Layer 2 of a small transformer language model trained on English Wikipedia (26 layers, counted from 0, width 128).
Take only the direct path to the model's output, skipping the later layers: a vector added to the residual stream pushes a token's score in proportion to its dot product with that token's output vector.

Output vectors of the tokens that the questions are about. A number n stands for (n - 500) times 0.0023.
"iam": 719 345 456 559 450 474 604 679 662 526 293 594 734 390 347 667 580 500 349 519 395 568 251 619 395 520 659 489 722 613 557 638 210 632 637 512 561 465 555 514 476 639 439 423 569 391 500 414 545 605 603 664 485 511 446 659 567 409 557 500 465 533 407 531 29 457 655 527 590 744 512 363 500 394 370 432 354 591 507 385 221 440 631 409 829 520 572 699 606 553 390 360 617 618 613 424 603 459 749 493 253 328 631 862 634 654 514 291 557 564 603 434 612 587 538 356 339 413 464 594 446 573 726 354 467 425 435 438
" system": 205 396 278 536 569 477 578 525 630 487 450 757 399 281 587 589 309 715 493 420 564 442 393 722 615 576 529 461 478 466 586 507 244 376 487 531 333 533 471 482 463 500 472 516 441 570 588 362 418 443 586 464 656 431 426 617 510 442 668 384 534 384 483 554 661 481 647 638 627 363 363 580 500 626 494 420 427 352 479 532 387 227 632 452 519 328 762 571 374 490 460 539 534 344 426 390 649 584 429 449 543 631 458 467 596 632 485 412 622 572 494 572 361 575 470 538 386 536 365 526 465 434 354 581 617 537 479 873
" kn": 425 571 455 624 422 426 690 436 573 567 391 563 610 391 428 494 512 610 517 477 403 473 550 453 453 546 457 485 412 431 646 539 403 516 475 451 352 549 520 537 484 719 559 435 579 559 609 553 347 483 448 789 659 585 627 500 521 352 488 327 535 526 541 412 561 509 519 633 573 497 258 497 501 625 531 581 525 361 574 509 381 322 606 321 561 503 762 552 555 402 568 494 715 510 620 657 473 364 665 460 690 528 744 559 416 523 455 445 454 443 481 545 597 743 540 455 550 319 451 568 432 330 475 768 390 516 442 557
"rom": 674 440 426 538 673 384 550 320 644 522 521 713 466 288 617 445 367 623 424 628 390 493 533 508 578 294 723 400 566 259 444 474 301 394 675 500 507 534 515 366 458 667 571 467 493 621 550 786 464 546 633 450 452 565 447 699 562 719 684 650 849 514 492 514 461 489 743 797 511 547 527 476 501 500 554 345 526 589 324 551 574 541 375 372 603 394 474 459 373 363 637 430 580 666 573 524 524 856 756 472 566 369 520 524 689 357 408 324 277 388 550 395 405 747 500 359 356 617 504 572 384 619 641 589 322 636 570 394
"ther": 551 475 338 458 555 466 694 363 525 637 368 680 684 680 65 592 436 500 391 639 582 645 386 610 683 83 558 537 592 466 570 738 295 482 790 328 366 552 413 458 552 789 695 239 448 660 315 450 423 475 675 680 537 535 677 453 626 666 580 472 371 505 283 377 568 718 579 470 554 459 452 526 501 649 493 362 407 300 612 525 479 364 721 372 693 280 856 644 500 608 663 375 504 597 586 382 386 574 342 415 564 504 204 755 623 340 370 467 326 563 707 534 632 663 483 601 198 585 597 570 526 389 545 410 437 413 425 445
"um": 497 412 572 512 469 541 305 678 587 299 491 318 517 393 660 643 476 362 422 396 368 532 624 615 531 566 610 532 723 457 576 389 535 583 670 325 644 410 427 506 399 460 618 458 503 660 603 489 670 569 585 558 458 575 394 605 411 561 392 525 641 572 480 425 511 423 322 598 387 462 459 474 500 491 567 132 431 308 605 430 658 535 676 585 574 490 356 551 477 439 631 406 470 554 292 625 505 673 655 539 396 431 612 595 586 656 599 679 535 509 359 366 523 591 474 402 358 284 566 477 323 552 421 526 691 585 468 389
"its": 448 401 535 618 510 695 472 500 423 580 588 480 587 175 652 646 405 524 308 703 304 431 492 660 416 434 614 376 480 583 497 475 500 461 800 481 529 644 402 618 602 414 352 455 370 619 373 464 640 591 519 581 496 290 484 346 461 519 396 475 666 888 474 497 405 524 419 385 540 811 481 537 500 695 334 538 513 388 378 453 394 464 525 738 384 504 456 656 566 467 414 321 558 529 451 745 332 290 281 260 553 530 464 692 656 343 362 595 421 510 437 466 373 637 593 593 349 476 582 510 405 645 565 554 524 588 229 690
" to": 492 535 492 437 524 494 558 617 616 515 510 571 565 295 597 383 508 538 661 338 330 651 530 441 546 583 449 420 377 516 488 483 553 564 412 492 426 445 535 365 456 539 565 562 440 381 373 511 379 453 354 447 573 507 613 531 421 630 403 541 396 378 554 376 506 423 468 583 414 404 505 489 500 537 610 486 387 631 535 510 523 546 444 509 483 594 375 447 509 450 359 634 531 508 495 486 545 453 341 500 528 270 538 390 644 505 460 429 354 500 418 588 497 550 549 554 222 647 457 466 453 309 377 388 514 481 630 561
" song": 718 454 351 739 500 438 628 618 508 542 618 525 618 519 557 359 472 648 605 410 519 725 525 570 206 100 489 462 475 512 669 465 546 516 557 593 361 687 497 461 218 852 549 447 463 514 544 483 483 439 496 445 684 436 533 520 582 540 558 206 551 580 312 365 342 482 706 584 542 777 536 524 501 645 474 322 621 365 450 429 458 426 504 325 401 622 585 682 604 618 457 408 324 560 448 461 506 583 664 642 712 848 322 343 496 389 271 418 702 520 434 468 219 578 352 563 534 489 529 571 473 390 380 644 525 520 372 517
" M": 468 558 488 474 523 559 445 551 515 445 581 474 457 677 463 523 576 581 523 582 539 559 541 424 496 521 407 566 422 454 463 396 522 448 390 573 540 481 579 535 608 392 514 545 422 412 524 471 630 450 372 348 511 498 632 392 418 505 527 547 482 355 627 408 492 394 458 481 463 511 542 388 499 506 547 425 461 563 547 487 570 535 354 644 419 643 467 445 458 529 366 637 523 428 587 606 402 443 529 486 505 498 421 633 421 571 459 418 519 620 420 417 552 521 632 573 616 527 524 414 480 557 371 608 449 386 524 373
" other": 459 240 311 640 398 335 677 537 487 543 299 540 538 314 395 531 484 550 477 418 582 361 587 459 675 316 736 378 559 582 687 409 333 496 415 313 513 453 492 586 548 629 745 343 516 432 564 594 536 483 409 533 620 469 547 480 689 469 719 449 466 496 412 448 332 630 647 391 550 785 563 530 500 513 546 337 430 506 318 611 444 488 558 587 727 380 654 602 425 467 481 599 509 385 438 576 431 418 477 549 511 614 464 326 642 411 344 309 643 550 383 722 649 463 449 484 463 432 627 670 494 500 374 609 525 545 572 511
".": 519 669 545 494 454 575 444 693 451 411 553 274 471 574 473 426 533 491 591 337 485 350 699 434 647 585 460 619 374 690 474 602 631 513 413 428 624 379 440 409 640 516 549 528 347 463 503 487 249 555 474 445 463 597 507 473 548 461 391 468 484 496 679 494 576 444 490 358 491 323 704 344 499 324 447 474 569 343 357 461 610 422 496 254 606 500 429 375 428 374 442 475 566 593 459 314 601 497 442 344 388 447 543 394 509 516 599 649 408 497 291 559 469 492 516 713 450 526 418 446 448 638 450 566 413 368 733 581

Output weights of attention head 4. The head adds the sum of these rows, row i times number i of z. A number n stands for (n - 500) times 0.00073.
o0: 385 480 394 537 494 481 557 565 679 466 446 447 475 283 296 498 552 431 571 486 629 510 652 582 531 464 572 586 551 777 553 494 428 637 158 466 509 543 506 404 562 563 487 608 494 639 525 474 460 281 348 492 575 341 497 422 457 477 477 435 544 516 463 401 719 356 530 444 528 490 458 340 134 478 684 349 369 425 633 532 510 452 494 657 552 423 491 584 497 376 503 606 620 453 532 495 405 640 475 362 487 451 462 497 637 403 500 398 460 488 657 625 559 409 495 650 326 497 513 455 686 569 342 557 558 718 601 419
o1: 532 468 426 469 524 453 572 528 448 535 353 352 451 434 395 639 551 741 343 481 445 391 538 657 407 381 493 598 478 557 539 436 405 361 521 476 889 312 480 612 580 527 514 540 575 535 582 506 538 249 528 414 736 572 510 374 453 485 475 459 477 485 417 513 676 363 181 546 423 420 389 488 688 452 617 403 276 448 431 503 637 377 538 607 452 449 636 532 466 523 476 532 593 506 373 431 451 671 472 593 212 549 392 566 646 608 465 478 545 679 428 329 609 258 423 503 416 669 579 557 630 536 337 476 354 444 526 377
o2: 368 532 428 510 661 595 379 516 479 462 548 431 373 521 454 635 524 727 397 454 545 432 556 510 353 354 227 576 494 435 410 446 356 588 642 391 445 325 400 509 433 524 429 518 556 557 489 349 503 335 504 521 646 414 473 207 295 541 487 552 386 342 416 497 510 441 388 552 637 298 326 741 711 672 487 451 462 544 412 372 612 318 611 593 455 436 468 513 374 470 735 521 369 641 681 555 694 607 329 466 491 503 408 455 477 623 488 564 621 614 480 370 599 484 378 697 390 787 650 453 568 399 367 424 485 469 595 369
o3: 509 518 521 511 506 402 505 488 528 683 585 483 558 311 648 465 532 285 539 436 586 538 416 671 407 486 544 477 449 422 451 505 528 403 706 558 510 518 438 502 374 503 347 405 711 520 487 485 533 616 469 531 365 678 542 566 433 462 430 505 436 523 445 669 429 539 558 547 517 589 364 573 442 341 474 656 613 514 328 539 531 564 388 539 525 570 497 620 481 294 507 351 471 683 500 545 597 365 463 592 549 406 459 630 392 491 531 527 628 432 609 560 367 510 537 586 391 533 472 468 493 530 495 531 418 515 426 566
o4: 453 348 603 683 500 582 365 455 618 539 481 519 525 630 612 463 408 332 406 503 439 495 426 520 574 477 652 300 608 626 364 720 536 561 813 425 390 467 463 503 453 646 465 412 532 616 426 417 413 459 641 586 406 532 512 457 637 670 440 543 486 495 608 552 291 503 541 519 508 480 505 400 771 558 590 471 472 582 377 430 256 438 514 369 304 517 538 586 569 485 508 415 439 561 360 614 679 551 575 403 657 425 592 480 438 490 497 568 540 351 494 521 503 533 463 397 285 328 578 392 495 449 652 465 549 355 621 599
o5: 502 618 331 317 467 482 535 732 552 395 352 329 416 490 500 477 491 523 469 646 421 536 582 497 470 506 485 553 601 539 580 497 598 569 300 515 599 497 642 571 648 460 530 639 408 511 598 532 556 418 685 350 590 664 523 474 442 273 603 538 588 472 462 375 470 414 348 502 376 404 480 470 509 450 454 503 549 567 626 605 660 660 369 591 462 557 333 590 422 570 448 623 566 334 494 353 399 513 434 516 287 572 607 600 525 527 587 505 494 574 503 492 621 524 422 582 575 392 627 554 510 472 421 508 479 556 538 392
o6: 550 653 433 646 587 440 620 622 480 510 474 587 375 434 573 402 500 461 428 520 500 511 460 561 271 292 611 541 658 465 367 631 605 525 622 522 324 440 418 433 376 456 363 531 582 628 445 448 422 461 531 500 285 536 610 346 492 540 460 524 354 452 495 523 360 418 526 447 389 574 364 473 512 391 393 533 534 619 593 548 508 443 566 547 412 552 364 457 474 592 406 461 481 513 497 524 541 328 513 538 525 468 493 606 366 533 573 507 468 536 459 510 534 503 597 515 308 410 607 492 523 548 644 526 636 536 453 604
o7: 629 513 423 392 497 300 544 631 531 443 412 470 397 594 618 491 506 549 446 645 455 644 475 535 554 701 611 387 539 453 357 475 546 489 428 639 666 364 720 540 597 443 684 512 382 433 484 622 610 497 619 632 489 625 613 630 494 389 497 492 511 548 469 492 395 562 420 529 492 762 557 475 483 564 439 540 510 521 547 449 496 616 312 378 437 352 471 495 536 489 394 585 528 476 516 559 394 397 559 436 446 481 626 531 538 477 356 505 475 465 441 549 533 450 485 450 739 406 419 500 452 527 646 557 438 383 537 500
o8: 498 336 653 641 477 598 474 442 532 502 484 633 509 567 546 538 495 614 415 302 414 407 362 500 597 508 418 410 433 424 526 453 444 577 720 441 550 566 344 564 382 453 557 444 517 439 470 507 413 485 448 469 565 551 326 493 545 608 394 508 531 552 454 596 280 534 389 474 505 284 517 586 600 525 463 483 420 410 393 649 426 543 644 460 514 484 536 410 498 559 654 399 495 471 510 422 671 615 508 375 423 453 523 481 456 525 538 523 480 478 398 456 462 560 487 427 458 426 485 560 408 523 571 382 577 500 483 569
o9: 525 373 668 490 259 469 588 539 638 624 540 491 491 491 555 642 451 513 598 571 562 487 490 528 603 569 353 156 549 471 373 658 343 512 575 463 736 560 474 597 603 650 541 486 465 600 437 552 490 355 580 555 411 406 394 514 536 826 543 428 578 469 603 634 417 453 485 521 402 363 340 467 505 329 660 432 248 517 288 494 332 489 488 466 274 558 436 537 312 434 433 551 521 450 322 584 618 551 586 338 400 664 396 546 554 588 470 527 487 510 468 535 675 380 366 392 527 459 562 439 449 557 586 326 544 566 551 539
o10: 360 697 468 428 356 520 560 497 512 473 368 454 574 515 383 527 554 456 565 591 520 581 625 671 563 458 670 367 491 663 510 547 355 430 453 552 449 362 401 519 639 605 634 551 446 615 505 579 314 670 745 409 398 541 567 498 399 379 661 537 567 529 477 457 561 397 431 444 584 612 500 519 452 373 528 395 510 601 680 602 537 618 456 485 631 450 529 473 573 587 380 661 438 554 503 553 454 434 555 419 601 555 663 615 494 472 345 388 472 409 486 484 385 677 581 503 547 312 495 475 444 553 490 423 432 582 289 519
o11: 543 298 345 667 506 495 497 387 508 581 384 527 381 606 429 331 518 419 458 334 371 259 405 548 604 537 661 511 471 637 738 474 524 517 518 539 464 618 397 431 417 514 427 463 429 503 585 393 482 320 314 531 640 551 304 508 657 535 336 491 547 452 464 570 362 562 434 437 596 469 480 560 500 550 446 397 628 613 438 648 416 536 527 454 500 476 545 533 459 418 586 401 545 601 461 482 581 562 577 510 454 465 623 492 494 529 668 614 405 509 511 591 475 569 469 475 200 328 523 584 515 412 534 402 568 511 603 675
o12: 588 560 418 380 488 490 572 709 490 436 462 443 513 317 426 507 503 537 494 492 488 474 570 439 436 387 509 685 505 465 631 375 500 421 337 526 625 438 563 490 551 348 551 638 453 404 717 599 535 542 457 417 589 552 622 371 451 408 613 428 546 445 535 475 678 450 368 408 534 552 517 562 324 483 553 631 575 408 558 440 685 471 524 536 543 473 415 467 528 528 416 625 584 464 497 245 373 330 420 535 312 483 502 423 570 514 526 431 541 584 483 447 638 401 607 476 637 662 443 492 612 543 412 657 534 555 351 455
o13: 561 663 500 538 514 430 359 360 448 455 476 537 482 470 503 386 510 480 559 586 609 519 493 455 510 590 669 513 522 481 539 423 571 404 443 673 481 460 602 400 462 553 486 532 618 553 514 459 541 804 414 571 400 393 623 715 480 348 566 571 481 371 531 532 624 552 747 381 687 975 662 416 256 571 409 490 610 530 690 429 560 500 434 419 554 588 535 615 564 464 446 491 506 639 649 614 340 251 528 556 808 503 500 553 467 472 360 394 449 309 562 631 384 648 629 525 742 446 486 397 485 518 509 590 445 373 254 523
o14: 590 373 458 436 515 547 351 651 523 481 489 565 419 556 585 486 470 715 373 421 281 350 382 537 485 475 430 440 539 387 346 518 406 648 733 555 426 386 416 444 408 617 454 551 549 458 442 634 549 621 573 516 435 701 429 421 324 644 701 473 469 440 406 660 404 480 344 479 571 430 510 646 541 446 639 517 469 749 433 420 428 544 401 494 327 380 586 460 559 410 484 562 533 383 509 545 709 530 439 424 594 492 553 583 535 627 466 431 497 515 523 431 446 507 300 480 528 541 628 314 513 457 632 413 310 527 398 465
o15: 555 580 337 465 354 332 506 459 570 484 320 469 549 633 517 429 483 413 391 704 592 626 407 615 497 616 653 434 579 546 500 578 648 267 594 591 561 418 654 497 539 517 468 420 493 475 445 494 732 613 662 431 390 608 628 626 490 225 519 545 516 707 462 396 452 516 429 525 416 599 608 372 620 404 680 558 573 631 569 516 641 939 327 561 452 522 490 513 574 374 445 435 633 366 435 564 251 279 573 710 569 552 603 620 533 366 555 282 497 370 546 629 496 435 541 542 507 411 401 439 432 531 630 560 322 350 466 386
o16: 383 506 505 488 488 503 393 508 286 455 620 619 454 403 470 560 619 667 543 444 268 568 518 486 364 528 376 669 409 374 378 304 458 463 532 455 573 445 396 611 488 384 558 519 595 368 481 594 368 522 565 440 710 477 439 422 376 475 414 488 404 423 476 571 472 466 366 602 497 265 515 530 468 628 420 444 555 458 361 426 463 647 574 519 669 437 543 329 459 552 796 515 389 506 639 468 476 510 451 500 420 434 490 514 610 498 432 571 704 567 405 316 487 585 415 475 506 708 515 600 582 464 419 513 321 533 529 456
o17: 692 484 383 489 624 527 570 573 364 585 488 601 322 436 460 431 507 823 373 268 580 380 388 424 468 485 327 570 340 261 543 459 476 510 838 546 523 399 583 494 307 372 443 423 577 452 531 368 703 500 320 482 478 649 418 366 376 530 387 476 467 530 507 668 370 610 375 368 701 474 387 978 595 420 339 704 571 478 423 523 640 336 538 482 539 558 475 556 445 497 595 476 431 599 566 402 617 446 361 641 385 406 532 436 352 627 571 497 517 567 456 450 522 389 455 526 468 727 565 408 461 474 584 506 584 547 424 531
o18: 539 389 446 490 540 477 590 443 595 485 282 716 633 561 576 560 316 532 506 596 497 623 365 669 537 490 443 481 505 409 481 593 378 500 470 547 380 443 578 693 545 455 551 413 368 394 374 661 470 548 643 414 412 569 400 529 513 395 409 595 556 596 553 631 178 607 553 661 435 521 464 618 440 490 532 584 521 584 462 556 622 805 455 520 540 306 537 503 613 563 486 409 476 435 565 596 530 384 487 453 517 572 639 539 395 473 530 464 345 370 569 525 556 519 650 328 493 205 227 407 299 589 633 497 573 524 468 478
o19: 608 441 460 584 625 592 506 403 415 429 369 683 545 700 541 418 404 441 289 544 639 595 306 487 510 532 743 382 579 364 561 546 554 434 854 497 346 550 623 422 454 561 438 363 692 506 348 454 627 716 626 575 376 703 516 608 556 344 423 590 459 652 664 610 326 649 473 537 524 631 528 736 718 384 382 632 598 610 486 494 554 590 451 465 513 601 480 497 693 436 465 368 446 494 535 497 510 386 489 624 650 365 608 574 397 470 583 629 350 481 561 593 493 618 566 516 479 264 534 363 380 522 658 506 461 431 398 542
o20: 497 447 443 436 479 418 541 662 505 514 558 419 522 566 465 524 548 717 443 421 443 522 581 511 430 560 430 643 390 404 646 456 670 531 459 485 706 548 634 591 546 503 457 557 509 403 529 628 720 376 507 448 531 631 306 521 500 433 517 422 460 598 364 449 601 480 258 512 384 306 388 571 509 461 540 475 403 328 472 588 505 460 481 621 542 506 344 447 459 543 558 598 549 301 426 289 417 689 344 510 282 490 385 522 561 562 616 489 707 660 506 437 500 398 314 548 586 598 559 608 515 500 449 479 543 465 530 363
o21: 346 543 496 453 389 406 442 527 593 361 364 599 553 700 514 594 479 381 569 868 618 806 513 633 423 558 564 480 714 598 266 682 603 393 513 457 357 505 538 624 683 643 613 415 334 519 366 680 534 567 829 401 241 452 533 570 479 280 668 567 468 493 441 380 394 432 545 717 52 401 579 220 596 487 618 409 473 559 589 460 513 896 384 688 437 574 427 417 608 500 500 304 610 288 572 649 276 337 449 597 697 575 584 667 508 315 428 442 483 398 557 565 446 535 562 406 617 216 461 471 424 437 560 533 339 393 694 323
o22: 431 355 494 450 353 567 587 535 785 564 463 417 601 633 631 595 268 404 466 619 479 661 500 591 593 478 436 402 520 469 616 756 574 576 746 336 609 565 584 681 565 534 330 370 541 646 492 435 450 612 735 325 306 329 352 432 573 609 582 563 653 548 482 517 467 460 538 606 363 316 314 484 597 391 586 563 383 509 400 650 451 429 616 720 440 604 518 526 334 571 376 418 634 413 396 463 612 730 632 515 280 729 386 438 456 526 749 562 468 459 463 486 609 355 539 405 453 346 512 503 479 468 402 373 619 465 593 476
o23: 333 562 452 533 593 477 479 584 385 387 434 349 444 523 440 597 493 375 425 630 592 677 503 381 317 566 653 528 613 507 411 577 755 488 655 447 386 550 640 541 672 624 588 531 497 424 437 460 629 673 458 337 399 616 497 534 425 374 524 464 419 362 421 298 436 588 409 526 325 402 553 426 790 529 492 491 561 421 597 522 500 551 371 541 432 755 396 528 523 519 619 347 713 307 562 462 218 242 479 687 657 544 527 467 519 416 620 488 520 615 475 513 486 492 407 570 517 408 606 580 514 461 406 601 275 563 507 423
o24: 465 539 423 349 400 464 576 576 619 545 469 466 714 489 484 556 456 298 670 584 601 606 468 542 484 537 580 558 570 535 439 469 570 428 413 468 345 613 560 497 633 540 337 446 396 506 376 653 618 694 485 389 175 313 680 572 487 256 606 554 443 568 589 458 767 558 625 513 489 591 505 482 302 395 612 560 468 464 584 494 632 557 442 625 545 570 397 476 625 354 349 448 552 373 572 500 344 240 430 590 583 583 350 526 694 310 558 345 500 423 552 570 547 541 470 565 601 536 368 456 522 517 537 531 517 560 483 420
o25: 462 662 487 317 482 385 658 522 416 533 617 401 564 411 401 600 482 480 628 483 524 561 689 432 533 541 343 654 476 609 541 354 438 492 283 473 671 452 568 560 572 379 476 692 443 442 564 522 539 325 414 534 656 432 523 443 585 481 514 274 433 487 575 413 833 506 407 550 446 408 490 373 473 515 533 477 393 265 509 393 590 380 478 621 494 467 412 503 453 526 558 680 460 435 438 421 418 625 478 510 316 525 384 434 566 554 517 514 545 647 523 431 547 311 490 439 503 767 434 564 562 491 441 565 596 565 670 520
o26: 531 414 433 425 676 560 595 615 396 480 484 563 215 370 473 462 485 677 500 281 460 512 481 345 459 379 421 588 415 345 500 507 427 716 736 414 340 373 533 540 423 324 477 582 426 418 588 414 418 477 317 622 557 567 417 193 383 634 431 397 448 408 493 503 393 630 374 412 710 335 456 882 686 541 347 716 514 349 305 511 588 335 588 343 427 582 492 500 442 543 621 529 470 570 511 295 617 525 392 548 404 444 546 388 543 607 778 646 567 786 372 340 551 396 280 479 352 736 506 486 459 461 444 539 642 597 577 568
o27: 502 495 487 573 657 457 468 457 394 494 559 550 383 388 452 514 475 673 455 448 465 382 513 505 361 482 353 555 410 254 406 387 474 578 750 503 493 314 498 574 430 337 408 563 581 436 416 447 492 619 463 522 516 548 586 391 456 471 447 557 337 498 432 538 421 657 484 488 622 468 498 660 664 517 537 578 537 541 447 573 583 620 539 479 587 553 505 568 488 438 595 431 457 588 498 571 640 378 457 555 513 530 498 507 469 504 503 358 410 553 548 428 471 559 468 605 556 590 487 407 616 627 599 533 533 538 412 551
o28: 654 351 464 588 434 433 562 479 572 609 418 436 672 660 572 619 364 411 410 719 710 675 493 623 654 561 588 330 601 608 338 779 459 399 574 526 543 538 526 492 539 522 630 397 422 616 345 476 523 449 690 539 392 432 506 542 545 431 614 545 601 650 594 448 464 290 480 618 342 455 461 303 663 406 693 454 383 475 483 429 450 602 447 550 381 503 556 539 538 425 460 319 526 355 445 609 464 417 632 465 545 546 581 539 393 390 430 539 451 349 522 590 472 450 578 527 517 402 382 478 310 384 596 563 497 541 738 487
o29: 392 581 676 470 507 440 503 643 420 524 541 416 617 632 448 614 523 409 522 632 613 639 654 506 439 468 361 388 432 596 265 575 496 371 637 395 648 356 487 576 605 461 538 535 369 491 436 611 500 622 845 471 363 446 732 445 421 543 714 530 393 641 356 396 628 395 452 685 277 358 594 391 571 433 500 535 389 419 599 377 508 545 592 507 393 451 452 491 477 596 503 506 388 538 459 603 469 533 505 551 430 542 281 537 620 497 386 310 708 474 336 272 489 441 428 512 603 732 457 533 555 630 461 591 396 427 632 441
o30: 358 627 473 318 327 514 575 636 594 369 588 358 494 330 445 570 595 420 702 494 428 539 801 503 541 603 471 572 547 734 489 568 390 577 188 574 619 469 550 537 568 426 519 723 400 541 636 582 452 388 602 596 569 503 568 312 444 527 532 346 452 476 440 446 721 461 424 533 454 295 497 291 284 516 650 384 445 399 623 413 483 542 488 575 518 410 420 444 373 479 556 677 520 440 503 492 436 699 485 514 418 553 411 506 653 552 586 465 563 558 464 482 520 310 367 447 380 525 460 500 625 528 344 558 553 600 604 402
o31: 520 422 551 650 443 541 361 402 645 449 563 457 471 545 574 443 554 384 540 469 447 493 377 369 536 578 569 426 695 536 419 617 417 708 459 560 304 606 482 490 395 618 482 327 474 610 552 434 398 555 558 586 153 574 500 406 450 684 696 461 492 295 488 647 331 662 639 502 618 522 520 520 554 503 424 458 555 557 494 472 339 483 429 287 397 566 512 573 480 406 476 415 524 540 483 563 746 421 558 425 634 467 451 522 543 500 625 527 321 376 431 480 481 521 492 492 537 296 437 404 477 516 602 450 527 484 500 523

Each question shows a token from some text and the vector z that the head gathered there. A number n stands for (n - 500) times 0.0043.

" of": 523 556 525 525 524 474 502 480 524 444 475 469 519 544 556 509 499 435 457 476 459 486 446 496 566 471 424 493 502 486 428 452
Which of these tokens does it push up most? "its"

"ock": 547 550 514 482 547 470 500 478 485 461 457 492 514 552 524 505 494 471 442 465 469 488 428 503 549 467 443 468 494 479 447 443
Which two tokens does it push up most, strongest first? " song", " other"

"ou": 498 497 530 495 510 533 524 586 516 525 520 480 497 529 514 511 479 563 504 523 496 474 468 473 475 477 471 557 507 491 484 490
Which three tokens does it push up most, strongest first? "iam", "its", "rom"

"i": 601 586 527 639 533 464 554 542 546 478 600 493 457 552 521 570 527 451 543 529 404 438 485 537 544 495 418 536 445 450 414 398
Pushed down most: "."

"5": 543 553 503 502 498 489 523 541 534 506 532 529 496 502 533 505 530 424 520 441 460 440 518 427 477 520 359 441 489 521 589 499
Pushed down most: "its"

" ": 537 520 536 491 543 524 568 480 457 505 536 533 507 521 491 464 506 470 457 386 497 457 435 475 466 470 449 508 465 561 589 463
Which of these tokens does it push up most? "."

"2": 611 500 519 503 449 502 571 547 517 490 551 530 547 488 531 452 576 468 533 413 415 431 458 446 486 480 515 485 462 459 580 455
Which two tokens does it push up most, strongest first? " system", " to"

".": 620 489 487 512 631 498 564 416 540 577 363 526 401 482 539 477 354 436 396 312 613 510 556 507 532 487 358 478 495 540 720 558
Which two tokens does it push up most, strongest first? "um", "."

"s": 562 503 484 495 522 463 538 462 462 558 486 540 521 447 551 480 540 503 515 477 435 503 408 488 530 485 477 525 474 530 509 440
Which of these tokens does it push up most? " to"

":": 551 513 590 488 499 529 546 440 522 479 576 482 516 537 558 466 527 463 440 453 464 509 506 434 505 440 456 534 482 522 546 449
Which of these tokens does it push up most? " system"

" prov": 540 494 552 520 581 517 508 506 463 500 505 491 532 547 511 506 469 520 451 460 464 498 445 512 488 472 487 517 495 537 483 494
Which of these tokens does it push up most? " song"

"\"": 529 691 644 303 410 642 512 612 353 629 599 637 487 572 469 323 380 287 297 509 613 576 429 603 477 360 324 311 431 470 460 470
Which three tokens does it push up most, strongest first? " M", " other", "um"

" the": 470 597 333 433 751 539 571 504 477 665 310 651 463 370 589 564 329 379 424 319 662 464 636 550 566 460 362 524 485 489 529 608
Which three tokens does it push up most, strongest first? "um", "iam", " other"

"ain": 580 544 511 464 437 533 532 540 442 510 493 537 523 456 562 461 548 449 503 488 507 520 441 488 511 468 496 465 463 473 528 470
Pushed down most: "its"

"al": 446 669 339 428 474 385 488 510 504 543 391 449 602 485 398 607 507 514 336 528 541 436 512 597 468 583 422 399 494 504 519 400
Pushed down most: "rom"

"ation": 581 486 556 559 487 480 539 312 576 523 544 539 488 517 533 499 561 466 542 487 389 501 530 467 568 512 369 469 465 427 464 403
Which of these tokens does it push up most? "ther"

" R": 519 517 501 487 485 500 485 536 515 525 500 476 505 491 542 497 511 497 475 489 486 517 442 484 491 455 470 511 484 534 503 476
Which of these tokens does it push up most? " M"

" a": 560 529 500 492 557 469 496 538 486 510 477 490 473 524 445 516 485 475 503 388 451 501 442 530 480 468 487 506 499 530 513 458
Which of these tokens does it push up most? " other"

" f": 508 499 474 532 521 523 544 533 453 530 459 544 530 458 474 473 485 487 505 474 495 471 495 481 493 477 518 530 466 496 523 520
Which of these tokens does it push up most? "."

"ial": 562 512 521 571 549 473 518 493 468 436 497 555 559 534 520 524 465 510 499 471 422 477 480 451 519 481 475 527 491 510 478 501
Which of these tokens does it push up most? "its"

" |\n": 526 499 504 517 505 500 499 499 519 521 533 490 503 516 531 484 503 490 457 507 479 509 461 496 513 437 479 516 479 542 478 475
Which of these tokens does it push up most? "its"

",": 561 538 546 483 463 511 551 449 560 476 582 474 489 545 547 508 529 442 489 446 488 459 532 502 503 484 401 464 419 490 642 423
Which of these tokens does it push up most? " M"

"se": 539 505 554 520 550 491 505 462 477 488 514 526 525 527 504 519 494 505 468 470 451 487 472 498 511 487 490 508 497 513 480 485
Which of these tokens does it push up most? "ther"

" S": 475 490 511 523 509 500 538 528 494 510 503 490 515 508 514 491 545 510 498 487 510 493 488 476 476 479 463 508 469 496 479 464
Pushed down most: "ther"

"F": 491 492 483 482 522 527 475 553 477 535 472 500 491 503 577 492 520 570 513 482 499 477 434 447 451 441 439 541 467 494 465 450
Which three tokens does it push up most, strongest first? "rom", "iam", "its"

"ok": 541 493 499 530 478 532 560 548 452 543 480 537 535 462 465 465 485 528 528 490 494 505 439 471 498 421 525 541 465 507 504 504
Pushed down most: "ther"

" F": 493 475 461 412 581 522 561 611 437 580 494 410 486 589 557 540 502 532 476 437 487 527 445 452 458 495 471 623 498 511 505 476
Which two tokens does it push up most, strongest first? " M", "rom"

"0": 526 519 505 515 471 499 502 496 508 470 517 513 499 540 525 495 514 515 504 488 486 491 464 492 477 460 477 475 465 491 517 495
Which of these tokens does it push up most? " kn"

"l": 552 592 479 500 513 528 524 548 537 483 555 537 540 500 582 531 519 446 455 529 488 508 519 485 458 469 415 458 465 569 488 477
Pushed down most: " system"

" D": 521 498 496 516 499 517 496 552 515 521 556 483 517 538 535 481 516 523 512 476 461 503 428 498 518 448 503 545 500 535 469 456
Which of these tokens does it push up most? "its"

"en": 529 512 531 520 545 489 505 471 486 473 519 518 517 530 517 531 501 514 473 474 469 484 488 492 499 500 484 506 504 525 501 501
Which two tokens does it push up most, strongest first? "ther", " song"

"ound": 511 519 518 479 509 530 510 574 467 538 521 519 496 514 496 540 459 537 494 491 493 508 466 484 493 495 435 541 513 501 539 493
Pushed down most: " system"

" p": 548 470 459 508 558 461 560 463 458 572 497 570 501 446 559 493 496 514 536 516 431 506 422 499 528 465 476 530 465 534 460 454
Pushed down most: " M"

"orm": 538 514 550 437 542 512 557 495 489 520 528 445 502 556 564 520 498 477 453 437 500 524 513 442 485 468 446 552 486 526 560 481
Which of these tokens does it push up most? " M"

"ant": 559 552 470 508 462 515 491 522 555 479 567 551 542 507 565 535 511 446 481 535 473 514 512 481 499 457 408 451 478 536 485 499
Pushed down most: " system"

"B": 520 505 493 497 498 508 478 555 508 527 511 481 506 501 549 494 504 521 499 506 494 519 425 469 478 437 485 527 491 518 479 477
Which three tokens does it push up most, strongest first? "rom", "iam", "its"

"id": 542 507 549 531 562 491 482 466 507 500 535 552 506 505 513 530 501 465 487 483 434 486 473 477 502 487 424 493 485 508 479 476
Pushed down most: " M"

"/": 538 516 496 483 550 486 488 535 502 528 481 531 505 454 538 492 517 519 515 495 454 493 432 462 498 452 464 532 489 504 462 447
Pushed down most: " M"